Layer 11 of a small transformer language model trained on English Wikipedia (15 layers, counted from 0, width 64).
A neuron adds its activation times its output weights to the MLP's output. To switch it off is to set its activation to zero at one token and run the rest of the model.

Output weights of the MLP neurons that the questions are about. A number n stands for n times 0.0062.
n21: 10 -21 -6 -2 -20 -1 -30 -6 18 -22 -29 10 20 41 20 -12 -18 17 -28 -1 17 32 -2 35 -30 5 14 -34 -9 -95 -33 -5 -15 13 -29 -8 -27 18 7 0 -1 30 9 16 44 5 -9 17 8 -3 -18 17 7 -35 17 -7 -18 -10 32 29 -5 11 8 3
n25: 13 15 20 -10 14 18 -14 9 -19 -50 2 17 -21 3 10 7 22 18 -13 20 10 3 46 -27 19 22 -7 23 -9 8 15 -27 11 0 -19 -3 -1 3 8 4 5 -50 9 14 6 5 -13 30 -28 -11 36 -12 7 -20 -16 22 -15 13 -10 -18 9 31 3 -17
n41: 32 22 -18 -1 26 11 6 -9 -20 2 57 1 -1 11 26 12 38 9 -1 -17 -5 7 4 -7 14 -21 37 -9 -7 26 15 16 50 -41 12 5 -20 -4 12 -1 -20 -21 -17 13 30 15 -7 12 -11 34 31 -20 44 -12 -32 -25 0 -5 18 -13 -21 -4 -7 -2
n54: 7 9 6 -38 5 16 5 -34 14 -15 8 17 13 -1 11 0 34 19 43 -35 -12 -8 3 -9 8 -5 -2 1 2 -15 22 -8 39 -35 5 2 -35 -3 33 12 2 -36 15 18 -17 -3 6 42 -56 -1 3 -13 -12 4 -7 9 -9 21 4 -11 10 46 -11 -25
n63: 20 10 -10 15 10 6 -16 14 32 -17 35 -23 -5 -14 -18 -5 14 3 16 -6 16 4 -14 -11 -7 35 20 16 12 -9 24 -22 14 -6 11 18 -8 -4 3 -23 -7 30 -4 -13 2 3 -18 23 -19 0 -6 28 -31 -6 13 25 34 50 -26 9 36 -1 -22 12
n68: 22 21 -16 -11 -54 33 -1 5 19 31 -19 -11 29 -7 -37 6 -2 -3 7 26 -14 15 35 -17 -14 27 -16 7 24 -4 -17 -33 -23 19 -13 -3 8 -27 -14 14 20 15 -36 12 -18 2 14 40 17 -12 29 29 18 0 -15 10 30 26 -7 26 -22 25 32 -29
n90: -24 9 -3 12 19 5 27 11 -22 -14 28 -49 4 -7 8 5 26 3 -14 -43 -20 -16 -25 -15 -1 0 18 27 56 -64 45 -16 -24 43 -6 12 -25 31 -10 -9 8 35 -20 1 11 -3 9 26 7 -8 -12 4 -9 -17 -53 -21 -23 -16 16 -30 42 29 -24 -14
n105: -11 -11 7 18 29 7 -17 7 -20 24 26 28 -14 25 -17 7 -13 -6 32 4 -3 -3 -11 -16 -24 -7 32 1 13 -50 -10 3 26 13 21 -5 -11 -25 16 -8 -5 40 -19 -16 -13 -33 25 -23 2 -2 24 -13 29 0 3 -9 9 -16 4 -6 -31 -2 -4 1
n120: -25 18 -13 -9 -23 -15 33 -10 4 -15 3 -5 -26 25 22 -9 -20 -8 10 -9 11 10 -18 -2 17 -5 26 9 11 -20 -12 8 16 -32 6 11 15 -3 -8 2 -4 -29 23 4 -1 2 11 4 10 -3 -4 -23 -10 -20 -39 1 -22 -12 -4 -15 -17 -16 10 22
n121: 31 7 -5 -13 52 8 8 -6 1 4 -26 -9 -26 18 -25 21 -10 18 -19 -8 -2 -3 4 -25 -10 -17 -15 28 24 -6 -9 5 -31 20 -17 -8 -11 25 -35 13 -9 -17 -9 15 2 -26 -7 -45 -3 49 4 -20 -19 3 -12 -28 -2 -3 -1 -46 -6 -5 27 -12

Each question names a token from some text and the token that comes next. It shows the activations a of the neurons there, in the order above. A number n stands for n times 0.052.

Then comes g, the gradient of the next token's log-probability with respect to the MLP's output, scaled to length 1. A neuron's effect is roughly proportional to its activation times (output weights . g). A number n stands for n times 0.005.

"ics,", then " MD"
a: 10 -5 4 -7 -7 5 2 0 -2 -1
g: -17 -24 -1 -13 4 -2 15 44 -14 36 9 -3 -41 11 26 49 31 -11 12 -20 0 59 6 30 39 16 -4 -12 -15 14 -15 -27 5 -19 -9 -18 -41 -22 -53 0 -11 -15 -4 -13 11 -16 -10 -21 43 1 22 -13 -17 67 -21 31 14 -20 -58 9 20 -1 23 1
Switching off which neuron hurts the next token most? n54

"elling", then " -"
a: 9 0 1 -3 16 5 -5 -1 1 0
g: 18 23 11 58 -9 -8 -4 16 8 56 2 20 -11 -34 12 24 26 24 15 -3 -2 -11 -53 -7 32 20 -19 -7 -29 -11 -12 8 -39 3 -17 -2 -5 23 22 -52 -17 -3 1 33 18 -39 -10 -52 30 4 68 -32 -4 3 8 -12 -3 11 24 34 0 11 -37 14
Which neuron, switched off, raises the next token's probability most? n68

" which", then " at"
a: 3 -2 -23 13 1 3 4 0 0 -2
g: 11 3 -6 -39 31 -33 -2 27 -14 15 -44 -51 -12 23 -9 22 31 52 -27 -22 -2 38 0 18 15 22 -12 -16 3 -27 35 19 37 -8 12 -13 21 48 -6 8 35 28 -37 -17 -1 -48 -3 -14 18 1 -15 -3 -19 14 -19 -25 2 3 2 35 -2 65 -14 28
Switching off which neuron hurts the next token most? n90

"rying", then " a"
a: 11 0 2 -3 0 4 -1 4 0 0
g: -20 -15 27 9 -47 -18 -17 25 -38 -24 -11 8 0 -9 -40 32 -3 10 -34 -7 -24 -14 5 27 47 18 -20 -22 -28 -11 -35 27 -22 -21 21 -7 -48 -13 -59 30 22 36 1 -25 2 12 12 25 13 -19 13 10 16 4 26 8 -24 45 -43 14 -4 -9 30 -45
Switching off which neuron hurts the next token most? n21

" Economic", then " Development"
a: 7 -5 1 -6 8 5 -6 4 0 -10
g: 10 -12 21 -7 -14 -43 -2 -59 19 -1 -15 0 21 -14 13 3 -3 -40 -29 16 -15 72 -19 -40 9 -21 38 12 2 11 31 -49 -28 -40 32 -28 -7 -15 3 40 -16 -31 -23 -12 -30 18 5 22 -14 18 -27 19 -8 3 -13 19 -31 14 -20 -18 -43 -20 26 -2
Which two neurons, each switched off alone, lower its probability most, in order? n90, n68

" Total", then " Film"
a: 2 -1 17 0 0 -4 -2 0 19 2
g: 34 19 1 7 49 32 25 16 28 7 -13 2 29 26 -44 -50 -2 -38 19 -38 -20 21 -26 -18 -3 9 13 18 3 -13 -21 -25 29 12 15 26 12 2 60 19 38 26 -36 9 18 -32 -31 30 -25 22 -14 -12 15 21 -13 28 -17 -10 -16 13 26 -55 -7 6
Which neuron, switched off, raises the next token's probability most? n120

"\n", then "\n"
a: -9 0 94 68 5 2 6 0 0 1
g: -15 -21 -28 30 35 41 1 -24 -21 22 -18 -21 49 -7 12 17 6 2 22 32 17 -21 -6 -41 -7 -22 -17 -7 -27 -12 14 3 27 -24 -13 58 -12 57 2 -32 10 31 -10 -7 15 -38 -17 15 -63 11 -7 -24 -8 34 27 -43 18 13 8 -26 13 -12 12 26
Which two neurons, each switched off alone, lower its probability most, in order? n41, n54

"ush", then "al"
a: 0 7 0 0 7 3 -1 2 -4 2
g: -31 8 17 -14 7 10 -13 -14 -6 -23 20 7 -15 -28 4 -4 14 -29 15 -10 18 -29 0 -54 -3 -2 16 -12 30 -15 -4 53 3 49 2 12 4 -5 5 3 -13 -14 15 -46 -24 -58 36 -37 40 19 -26 -39 6 -22 5 16 -33 44 -59 19 -23 19 35 15
Which neuron, switched off, raises the next token's probability most? n120

",", then " Franç"
a: 11 1 0 -6 -10 1 -1 0 1 2
g: -29 13 -38 1 -31 16 31 44 -41 9 -22 -38 16 7 -1 -24 -8 19 10 3 -2 0 20 64 -25 14 13 -8 18 0 -8 0 -2 82 3 14 39 50 -9 -21 -1 -9 28 -32 33 30 22 35 -6 17 4 24 4 -31 -28 40 11 -2 -4 -23 0 -9 11 11
Switching off which neuron hurts the next token most? n21

" -", then " 21"
a: 3 -1 2 6 -6 -1 0 -2 12 0
g: -14 -10 -14 -41 -32 4 -8 21 -4 -9 -33 -36 0 41 48 -15 -36 30 -16 -5 -11 -10 30 -5 17 30 13 30 -15 1 -3 6 10 -20 14 -56 22 17 -35 -16 0 -5 55 -9 -19 -26 15 -5 25 10 -1 -35 47 29 -55 18 -31 17 -6 16 -6 3 39 -39
Switching off which neuron hurts the next token most? n120

" Little", then " White"
a: 6 2 0 -5 -1 2 1 0 0 -1
g: -29 14 -13 73 -15 -36 21 -33 9 2 -5 18 5 4 -5 5 -63 -47 -17 30 9 -31 -8 -4 40 -34 19 14 -9 -2 30 12 18 10 -5 5 -18 24 19 67 -9 19 -53 3 4 14 -5 1 -7 16 -24 35 8 -4 8 16 -12 -16 28 16 -33 25 26 27
Which two neurons, each switched off alone, lower its probability most, in order? n54, n21

"The", then " commission"
a: 3 0 9 14 4 3 1 3 3 0
g: -30 -3 6 -70 -29 -40 -28 2 2 36 13 7 45 27 23 -9 -28 -36 21 -4 8 -5 16 38 -22 12 34 -15 -17 2 -28 -10 -19 -23 3 53 -15 -2 31 -5 17 29 20 3 1 23 17 28 48 -5 -1 0 -14 8 14 11 -12 2 43 7 -34 29 57 -17
Which two neurons, each switched off alone, lower its probability most, in order? n21, n68

" by", then " performances"
a: -1 0 23 56 0 -7 -1 0 1 -6
g: 43 7 -12 -15 -19 15 16 -43 16 -10 -6 -33 -46 6 -45 -56 1 19 25 -14 -17 -16 -31 10 9 -4 0 18 -12 9 -16 -19 -34 21 -38 -5 -8 9 63 26 -6 -20 -27 2 -21 -27 -14 -6 -12 -14 29 21 28 32 -12 -8 27 7 -16 -23 -33 -62 -32 -25
Switching off which neuron hurts the next token most? n54

":", then " Child"
a: 2 -1 2 -5 -1 -6 1 0 2 -5
g: -17 21 10 37 -2 48 -28 -61 -2 -38 -7 -20 -9 -45 17 -55 6 -21 -21 12 5 7 4 25 -11 -16 36 30 37 -3 -2 -27 -20 -61 15 28 -2 -2 26 2 27 3 -23 -9 -31 11 9 22 2 10 6 28 17 -16 -13 -58 38 -6 7 27 -7 -13 2 -29
Which neuron, switched off, raises the next token's probability most? n68